Layer 4 of a small transformer language model trained on English Wikipedia (16 layers, counted from 0, width 128).
A neuron's activation on a vector x is GELU(weights . x + bias), where the dot is the dot product.
The model reads these tokens: " they" " had" " three" " children" "," " two" " s" "ons" " and"

The vector x that enters this layer's MLP at each token. A number n stands for n times 0.037.
0 " they": 1 72 -17 -41 32 1 -37 -50 -7 14 75 -45 -35 -36 -24 31 -42 6 9 25 33 -9 -26 35 47 27 9 21 -41 13 2 -42 -3 46 0 19 -72 -33 3 11 -9 6 11 46 4 -47 -2 -6 -7 -49 8 -11 -40 -57 35 -12 -16 6 40 -11 -15 17 15 -21 7 -18 62 -37 -45 8 1 -19 -17 25 6 9 27 11 -21 -26 28 32 -17 6 9 44 -33 15 7 44 -4 18 -24 3 -1 -24 -34 40 19 0 -2 -14 -11 39 5 -41 -13 2 21 -26 14 9 45 -47 7 -18 -12 -31 28 11 8 -43 68 -14 13 -52 37 -1
1 " had": 21 53 -18 -28 -9 -11 -21 -1 15 12 71 -42 -53 -28 -15 8 -59 15 2 38 -5 -54 -32 40 43 21 17 -32 0 -17 5 -45 16 8 -2 32 -48 14 -44 -7 -27 12 30 50 33 -10 17 5 -22 -42 -5 5 1 -53 17 -44 5 -8 34 -4 -29 16 22 -45 7 -68 56 -64 -21 6 8 -33 -18 -25 -6 -1 15 2 46 -2 25 14 -6 39 21 21 -19 -8 -26 78 5 21 41 10 25 7 -31 -25 15 -23 18 8 -11 3 -26 -61 26 -6 6 -23 20 9 18 -35 7 -29 -2 -14 71 23 4 -25 36 9 -10 -20 21 8
2 " three": 32 57 -14 -43 -29 10 -36 2 -22 -5 86 -28 -52 -29 -19 23 -50 2 14 40 -21 -42 -30 29 16 12 33 -20 -20 -20 11 -24 22 9 -22 34 -35 5 -31 -22 2 22 47 49 27 -17 3 11 -41 -36 -4 -6 -27 -32 -2 -13 -32 -10 34 -2 -29 33 17 -28 16 -56 60 -81 9 -34 7 -30 -20 -11 -6 -6 33 -17 39 -20 25 26 -6 25 9 -5 -28 -6 -35 64 8 15 24 20 25 -1 -42 -21 5 -38 19 -8 -7 16 -41 -44 25 4 10 -15 21 11 39 -28 4 -29 8 -3 89 47 25 -5 15 1 44 -23 28 -6
3 " children": 40 64 -10 -61 3 7 -53 -11 -12 0 86 -41 -48 -41 -15 11 -60 3 -15 44 -60 -19 -16 48 16 3 23 -19 -11 -8 -30 -37 11 -1 13 43 -47 27 -14 17 -10 30 31 41 21 -6 19 16 -33 -47 10 -26 -20 -53 0 -22 -17 8 33 21 -25 6 34 -18 20 -70 79 -59 14 -19 -1 -1 -11 -26 28 -2 16 -7 17 -23 18 18 -9 30 21 19 -36 -7 -28 56 3 -17 11 3 22 -6 -26 -4 -12 -16 23 17 -6 11 -34 -55 1 10 17 12 26 31 28 -36 0 -23 -17 3 57 39 -3 -17 7 17 9 2 23 -18
4 ",": 34 55 10 -64 -24 -9 -26 -4 3 2 56 -51 -48 -28 -6 1 -53 -14 -10 30 -15 -38 -29 42 20 -6 33 -24 -17 -26 19 -40 7 10 10 18 -49 22 -7 -42 -39 19 45 51 6 -10 16 4 -24 -54 11 -18 -15 -43 19 -18 -29 -21 27 9 -11 37 25 -34 21 -51 41 -54 6 -14 2 7 -29 -26 5 -8 1 -8 47 -17 22 20 2 30 31 39 9 -13 -30 77 7 8 36 -28 38 -15 -37 -21 37 -20 6 -6 10 12 -14 -52 -10 8 22 -13 17 25 42 -28 13 -35 2 -11 67 17 -9 -21 22 19 8 -17 45 -13
5 " two": 34 62 -17 -42 -21 -1 -41 1 -14 0 75 -22 -51 -30 -15 24 -51 5 8 47 -24 -41 -23 37 19 15 36 -27 -25 -19 8 -20 24 5 -15 28 -30 7 -31 -30 3 18 40 50 27 -13 0 10 -47 -38 1 -5 -40 -35 -7 -7 -31 -10 43 5 -36 33 21 -25 13 -53 57 -82 10 -29 -1 -20 -21 -11 0 -3 33 -14 35 -23 25 29 -12 15 17 -5 -29 -7 -31 68 5 17 23 17 23 0 -42 -26 7 -37 19 -9 -5 3 -34 -43 34 -1 11 -22 25 9 35 -31 9 -27 3 -5 82 41 20 1 12 -1 42 -20 32 -7
6 " s": 20 53 -23 -50 -13 -9 -43 10 -14 5 63 -39 -50 -45 -9 11 -50 7 -22 51 -29 -14 -16 31 45 21 40 -22 -12 -10 -16 -29 4 -4 -16 45 -10 10 -8 -9 -25 15 43 58 -1 10 -1 1 -27 -20 8 -35 -13 -41 -23 -30 -25 -7 24 11 -28 46 27 -28 6 -50 94 -74 3 6 -15 9 -22 -5 -14 -14 -1 -4 47 -13 21 2 17 40 37 39 -8 4 -34 66 13 16 28 -6 10 9 -45 -30 -23 -28 -5 -33 3 3 -19 -55 6 -8 20 5 43 25 6 -44 17 -21 -20 -21 56 24 23 -4 28 22 -4 -25 35 0
7 "ons": 21 66 -17 -60 3 19 -37 -8 -16 -4 37 -20 -63 -27 -21 7 -52 10 -17 53 -25 -17 -19 24 12 -18 38 -20 -12 7 -5 -39 44 -10 3 35 -18 37 -32 -22 -33 35 42 55 5 -8 19 43 -21 -41 -19 -17 -20 -44 -15 -28 -30 -8 -2 8 -24 30 26 -35 23 -37 65 -79 -1 -3 -5 0 -19 -21 15 -1 4 11 25 -21 21 -6 7 28 28 27 -22 1 -35 59 -3 11 28 -7 57 10 -59 0 13 -31 16 -1 -26 -22 -17 -66 17 22 24 2 5 50 44 -43 21 -25 -14 -15 36 27 2 -6 20 16 10 -14 36 8
8 " and": 41 52 9 -61 -22 -10 -24 8 -7 -19 24 -41 -58 -34 -15 15 -56 -26 -25 41 -7 -37 -24 45 12 16 33 -15 -21 -23 13 -35 14 -12 0 27 -48 27 -30 -20 -22 27 38 52 5 -15 30 -4 -21 -32 22 13 -40 -47 1 -28 -16 -16 41 -2 -22 34 33 -35 13 -50 47 -54 -21 -8 5 -11 -26 -18 -18 3 1 11 35 -28 24 17 10 29 28 40 15 0 -21 81 -1 32 47 -11 49 -15 -39 -11 35 -19 9 -5 2 -8 -10 -50 9 11 27 -30 19 18 30 -48 7 -19 -20 -1 44 25 4 -5 14 -3 15 -17 30 -16

Each question shows the input weights of one neuron of the MLP. A number n stands for n times 0.0086.

n140 (bias -0.045): -51 -3 20 22 8 9 -21 -14 7 17 -3 27 -24 -41 -6 1 20 -10 1 -5 1 -3 19 -6 8 -8 50 1 15 -2 -16 5 19 24 15 8 1 13 -18 -22 9 40 -4 20 36 6 -19 -51 7 15 13 -8 -7 -11 14 31 -16 3 -42 14 -3 -7 13 1 -1 14 -4 23 -9 15 2 3 2 -43 -35 -2 13 -12 1 -31 15 -10 19 9 14 8 -9 -25 -28 -18 8 -19 15 -14 -21 5 41 12 -23 40 32 39 26 -8 -20 11 -20 -35 -21 -21 -31 -4 21 -25 -23 -16 26 -30 32 33 16 18 -24 -13 18 -3 5 30
It fires most on token 2 " three"

n335 (bias -0.085): -17 5 -1 3 -25 2 10 4 0 13 -2 21 -17 5 -19 -17 31 -40 17 -3 -22 -36 2 19 8 -37 17 51 -12 -13 -17 18 -3 4 4 -18 -10 32 11 -8 20 -1 15 3 26 -10 -24 -37 -40 11 2 -4 2 39 3 43 -15 39 -11 -13 5 3 42 -1 18 -4 -2 -15 2 -32 -30 -51 -3 -4 -24 -21 -21 3 1 18 -5 1 -17 -1 -27 -31 -1 37 -17 -12 27 -57 5 42 23 19 -17 27 -42 24 -25 -5 7 4 -3 29 15 3 7 13 27 -7 24 -22 6 -10 5 5 -1 26 -12 43 42 -3 7 -24 -14 17
On which token does it fire most, and how strongly? 2 " three", at about 1.8

n199 (bias -0.048): 11 28 -1 28 6 -26 -38 -9 -4 41 -4 -19 49 -9 -17 -25 27 -52 4 -5 32 -11 21 -23 -16 6 33 6 0 -12 -25 5 7 -28 -18 25 -21 -4 -27 -6 30 -6 -11 13 -5 -8 -32 1 38 -32 10 11 -9 -30 5 -2 -17 -9 18 25 26 -13 -22 -13 -5 -10 -19 -4 -5 -6 -5 -9 1 -8 -4 -10 -18 -43 1 20 -1 36 -7 17 15 -7 -1 1 -21 1 -27 -15 -8 23 9 17 44 17 -22 -21 2 -10 -18 -3 -9 -1 2 10 15 1 -8 18 -31 33 10 10 6 30 -8 26 18 -32 -21 12 18 15 -8 -23
On which two tokens does it fire most, strongest first? 3 " children", 2 " three"

n98 (bias -0.033): 30 1 -4 -3 -14 8 -11 -40 16 -36 -40 -15 34 5 22 7 -14 -3 48 -23 -8 -10 -14 1 10 2 21 -3 -1 -38 33 7 5 -3 21 13 -43 4 -12 26 5 8 18 -27 -10 -17 -27 2 1 18 -1 -11 -13 36 12 16 16 35 17 -20 -23 -13 3 13 27 -13 7 -18 -18 11 2 -34 4 47 -6 -30 -21 -31 -21 5 -7 43 -22 1 -15 -6 -25 9 -17 -47 32 12 -47 39 21 21 -33 -30 19 26 -5 -15 -21 -7 8 1 18 -24 44 -7 15 32 -5 10 -14 -21 -20 14 11 12 -12 7 -1 33 30 17 -21 16
On which two tokens does it fire most, strongest first? 2 " three", 5 " two"

n381 (bias -0.033): -26 -6 1 -11 -5 -21 12 0 -23 -23 -31 31 -3 -5 3 2 5 4 4 0 -21 -17 54 -2 23 -4 -15 -4 -6 17 3 29 -10 -13 -22 24 4 1 10 -4 -13 2 12 4 35 8 5 -15 24 -6 -11 -13 10 12 -17 -9 24 28 9 -15 -21 22 24 13 12 -15 14 0 -2 -1 15 12 -4 27 2 -17 -20 -8 -3 11 -11 -1 -1 6 11 -8 -13 13 9 16 -35 3 -9 -15 8 -3 39 18 -3 -8 12 -22 -4 -24 13 -18 -1 -2 -10 -23 -29 31 41 21 27 -19 4 -21 -32 17 18 -27 -2 2 23 15 11 -1
It fires most on token 7 "ons"

n230 (bias -0.010): -34 6 -2 12 32 -25 1 15 7 -9 -14 -10 -36 10 19 21 3 -4 6 -10 -1 -11 12 18 3 42 44 35 32 -13 -10 15 -31 -2 -11 2 13 25 11 4 11 11 -4 -23 -7 16 5 -35 -11 24 -4 -24 16 2 -43 -20 -15 -8 -27 -17 -2 51 15 -2 8 -9 -7 5 -8 11 5 1 -29 -19 12 13 -1 -7 -10 38 -7 12 41 22 14 24 26 1 -27 -16 -36 13 -10 -6 22 2 4 -9 -41 -24 5 -11 5 17 16 -17 -28 18 -11 -4 7 43 9 40 -11 28 -8 2 -5 -28 -19 -27 -1 -7 -22 13 -14 7
On which token does it fire most, and how strongly? 6 " s", at about 1.2

n492 (bias -0.048): -4 13 -26 10 -3 38 4 1 -8 29 -12 29 -19 -37 -5 3 15 10 -11 -16 10 -1 26 5 -16 -1 4 34 12 5 -1 19 6 -23 -37 -25 -17 32 0 -28 50 10 -1 18 9 -4 1 26 12 5 10 -7 2 -6 4 -27 12 53 -25 9 -20 3 6 16 11 27 13 -29 -13 7 21 -12 5 -31 20 -15 8 -2 -25 -21 -15 -14 2 -33 2 -29 -9 11 18 -6 -9 13 51 2 -18 8 -2 16 -2 27 -17 -33 15 -16 3 -34 -25 12 -24 3 -3 -8 -26 -20 -31 -25 -12 6 5 24 -17 18 -26 21 19 -6 -13 33
On which token does it fire most, and how strongly? 7 "ons", at about 0.64

n229 (bias -0.032): -17 -15 40 -21 -2 26 -7 4 18 22 -15 2 8 -32 2 17 -4 -14 -28 -22 2 -15 3 -34 -2 13 28 10 6 -22 -15 -23 36 17 26 -4 16 -8 -6 -11 -35 8 -31 13 -15 -15 -33 -12 -15 -1 -22 22 -21 -28 -24 11 -37 27 -2 18 -36 -11 -4 2 -14 38 -14 24 -4 19 20 4 14 -8 -32 14 -23 -38 -24 -17 17 18 47 -17 29 -14 3 17 -20 38 20 -24 1 -22 -33 -9 19 3 14 25 -12 9 4 -6 -26 20 22 18 0 -16 10 9 14 14 -1 22 -13 -16 45 23 -17 6 -31 -17 17 6 8 12
It fires most on token 8 " and"

n210 (bias -0.051): 12 0 -49 -11 13 -1 -10 -55 -7 -13 -5 45 7 -4 3 18 -7 -70 16 26 25 -23 35 63 31 17 26 -35 16 -23 20 11 -3 1 14 -12 6 -7 27 -8 9 -4 8 -25 22 13 -18 -30 1 6 -39 16 2 -10 -54 -5 -30 -7 -8 16 12 17 -33 9 -10 36 -7 -19 7 17 6 9 -26 19 13 10 -17 -16 -27 23 -16 34 -19 -13 -25 1 4 -19 13 -3 10 -11 -41 2 13 -15 -11 5 -22 -2 3 25 21 2 -34 -8 1 4 -9 -7 -8 -18 39 23 3 -11 1 13 0 -21 -3 30 5 15 7 -8 -1 23
On which token does it fire most, and how strongly? 5 " two", at about 0.4

n110 (bias -0.081): 1 4 -18 -21 -6 57 -26 7 -34 8 -22 16 0 -6 18 -2 23 -28 -10 -27 29 1 -5 4 -9 1 37 22 -17 -12 -38 3 -24 -26 17 -11 14 -6 11 12 22 1 -5 -27 -22 -8 5 -37 -43 -10 -25 -6 -4 17 -33 -8 10 -19 -15 -20 -3 -8 2 28 -28 22 29 3 -26 14 -27 -23 22 31 17 1 -26 19 40 -38 -24 12 5 3 1 11 -7 -8 14 22 -8 -1 1 -12 -12 70 17 10 1 -15 -1 22 13 -22 -6 -1 -4 -22 -27 30 -3 41 31 10 7 46 -18 -46 48 -8 12 -10 -19 -8 25 11 23 -20
It fires most on token 6 " s"

n162 (bias -0.035): 5 23 -26 7 19 -25 2 22 28 -12 -6 5 -19 -23 -3 6 4 22 25 30 14 -12 1 -17 -28 -10 22 -7 -2 -2 40 -2 -11 -13 -15 35 29 45 34 40 -20 5 -1 -4 34 -3 -1 13 -29 37 -33 -3 -8 -23 -40 4 3 -5 -10 -9 10 -5 -30 26 -18 16 12 -19 16 13 -4 -31 22 -2 2 16 -36 -26 22 8 -13 30 15 7 -29 4 4 19 14 16 -7 8 -31 17 -7 47 18 -13 -17 -23 -7 -29 24 -24 -24 8 -33 -17 -53 -31 -30 -3 -9 17 36 12 17 -1 13 -10 -31 -7 -16 8 -4 9 8 -16
It fires most on token 6 " s"

n344 (bias -0.059): -15 -3 -18 30 42 4 -37 -3 39 -4 -14 24 21 -15 14 -32 25 -4 5 0 -6 -1 -9 1 5 -33 -1 18 -10 15 -32 -1 -10 21 -10 -10 38 19 -11 -41 15 -8 31 -4 4 3 15 -6 -31 21 4 -23 14 18 48 -52 10 71 5 -21 -66 -3 -31 -14 4 -23 31 25 -18 10 -8 -27 -6 -41 -8 -23 14 -7 23 -1 2 11 -16 -39 -10 -24 -32 -28 3 -13 -5 14 47 -16 19 0 32 -15 -18 -3 26 -13 31 6 27 22 8 9 4 -44 30 5 30 -8 -19 -9 -34 2 40 6 -26 4 27 -3 -13 -5 -28 19
On which token does it fire most, and how strongly? 1 " had", at about 1.9

n341 (bias -0.059): -1 -38 -2 11 -16 -24 5 -15 19 -4 -16 -12 -8 27 15 44 -25 10 10 10 -21 -14 -8 17 21 8 6 35 -33 -16 46 26 40 14 16 25 24 -28 8 -21 23 6 14 -27 -4 11 -3 -12 -11 -38 -3 -40 -4 -45 -49 -4 -1 14 1 16 -10 34 -1 -20 -10 13 -41 -7 -40 -41 31 -26 22 29 17 13 19 30 36 32 -22 27 -4 -29 -1 -32 1 -8 4 -13 24 -28 22 31 1 27 -20 4 -48 -3 -15 0 22 40 31 19 -9 -19 17 -16 -16 5 13 27 -23 3 -17 1 -4 -4 26 11 -32 -25 -24 -4 -1 12
It fires most on token 5 " two"

n185 (bias -0.068): 1 4 5 4 12 -35 -1 -15 11 41 34 8 5 -3 41 14 -38 7 -34 -10 -2 -13 8 -23 -13 -33 -3 1 -5 53 14 -36 -18 -17 1 -8 -34 14 8 16 7 -28 -16 26 -2 3 -19 16 -28 1 17 21 -2 22 15 3 16 3 -7 -6 -18 -5 -5 3 15 47 -36 9 33 54 16 -51 12 1 -5 2 -11 28 23 8 -16 -3 4 -20 20 7 -7 12 -40 18 -3 -10 33 -23 -2 -24 -14 4 9 19 3 -25 10 1 1 43 -27 38 -11 -42 -36 6 48 0 22 33 -6 -63 34 -7 -16 9 11 -9 -32 1 -29 -41
On which three tokens does it fire most, strongest first? 0 " they", 4 ",", 1 " had"

n220 (bias -0.033): -47 2 -22 7 -20 -24 -9 -56 24 0 -25 26 -23 14 5 28 11 -16 18 0 -5 -37 3 9 30 21 -1 34 6 19 -3 1 -10 -19 16 1 26 -28 26 -7 31 16 -27 9 19 5 21 41 -17 -1 -14 -18 -8 -8 -27 -28 22 -9 -3 -13 -28 -23 27 31 30 -11 36 -5 23 -23 3 -8 3 10 43 -23 6 -46 -57 -24 0 -24 -3 28 21 18 -1 4 -28 -10 1 3 8 10 3 10 27 -17 41 27 -1 -7 5 33 -3 6 -9 -18 36 -9 -17 35 -11 23 1 -30 -11 -4 -12 -23 -22 16 -18 9 16 16 -62 -8
It fires most on token 3 " children"

n500 (bias -0.052): 22 -17 19 8 9 -10 10 1 -3 45 0 -16 11 -16 -43 -31 -3 4 -5 7 -1 10 15 2 -14 -28 -28 31 9 -23 -18 -7 -35 7 41 -1 -4 45 -4 26 6 21 -31 -7 15 26 -19 39 -27 -8 23 -29 48 18 2 -34 14 14 -10 -10 34 8 1 5 18 -10 7 27 12 -30 60 -18 60 -41 -39 -51 0 16 5 10 -35 19 1 -29 -9 3 30 -32 5 31 26 0 -12 -17 31 -19 -28 -1 -20 -1 -24 -11 -1 16 -5 -3 9 -13 10 8 -19 18 58 15 24 -10 -11 -16 25 -41 -16 8 -5 -35 -9 -3 16 -11
On which token does it fire most, and how strongly? 4 ",", at about 1.1

n57 (bias -0.057): -10 20 -31 -1 42 8 22 35 34 3 8 37 1 1 35 24 -6 17 31 19 -16 -21 -59 -8 4 23 41 69 6 -32 -7 -3 -11 -40 43 -29 -3 -46 -20 -30 24 -17 22 -27 44 32 -6 -7 -15 0 -5 -14 22 20 12 -5 1 1 -4 -9 -8 -27 10 -36 -4 4 -32 8 -5 -49 -10 4 25 -11 10 -8 -10 13 11 -35 8 9 -3 -1 -34 -18 -48 -3 -1 10 -55 -16 -21 35 24 -21 4 6 -46 33 1 -2 -21 8 24 -22 62 3 7 -27 -14 9 3 21 -10 13 8 -9 45 15 -24 22 -11 -24 10 0 -2 24
On which token does it fire most, and how strongly? 5 " two", at about 2.2

n503 (bias 0.027): 21 27 -18 25 29 -36 5 13 10 5 13 13 -13 -17 36 -2 46 -2 -31 -2 5 18 14 10 -29 15 12 4 47 -3 -37 -1 -3 -7 -20 5 -4 1 2 2 27 21 10 13 -22 -11 27 19 -20 7 -32 29 -16 29 -48 29 -27 -24 -31 -10 2 -9 -26 -24 -14 7 -11 21 39 -13 -20 -8 -19 29 -12 -11 4 -10 31 26 -23 22 -21 -7 -27 1 -16 -8 -6 33 -9 45 -30 21 5 -10 -9 14 -4 7 -18 -10 -17 6 15 10 17 -11 14 -16 -1 1 3 -11 17 -42 15 7 1 2 -30 10 -16 2 28 -7 -8 -9
On which two tokens does it fire most, strongest first? 5 " two", 2 " three"

n304 (bias -0.020): -11 7 -12 7 -12 -14 28 8 1 -14 20 14 -49 3 13 -15 -18 -9 14 -27 7 -20 14 -4 21 14 -5 -10 -6 -4 24 35 -17 1 4 -38 8 3 -16 9 31 -3 30 -45 18 41 -19 -20 7 -18 35 -8 -24 22 1 7 -4 2 7 -24 15 47 -30 18 -10 5 -31 -29 2 13 28 -47 16 -34 -6 -16 12 16 -19 6 19 -20 -34 12 -19 27 14 -11 -22 -42 -15 -76 -21 41 -7 -9 -16 -14 -32 -44 0 1 9 -8 6 0 24 23 -6 -14 17 18 20 -12 28 22 22 30 48 17 -1 13 35 8 -12 -11 -10 19
On which token does it fire most, and how strongly? 2 " three", at about 2.1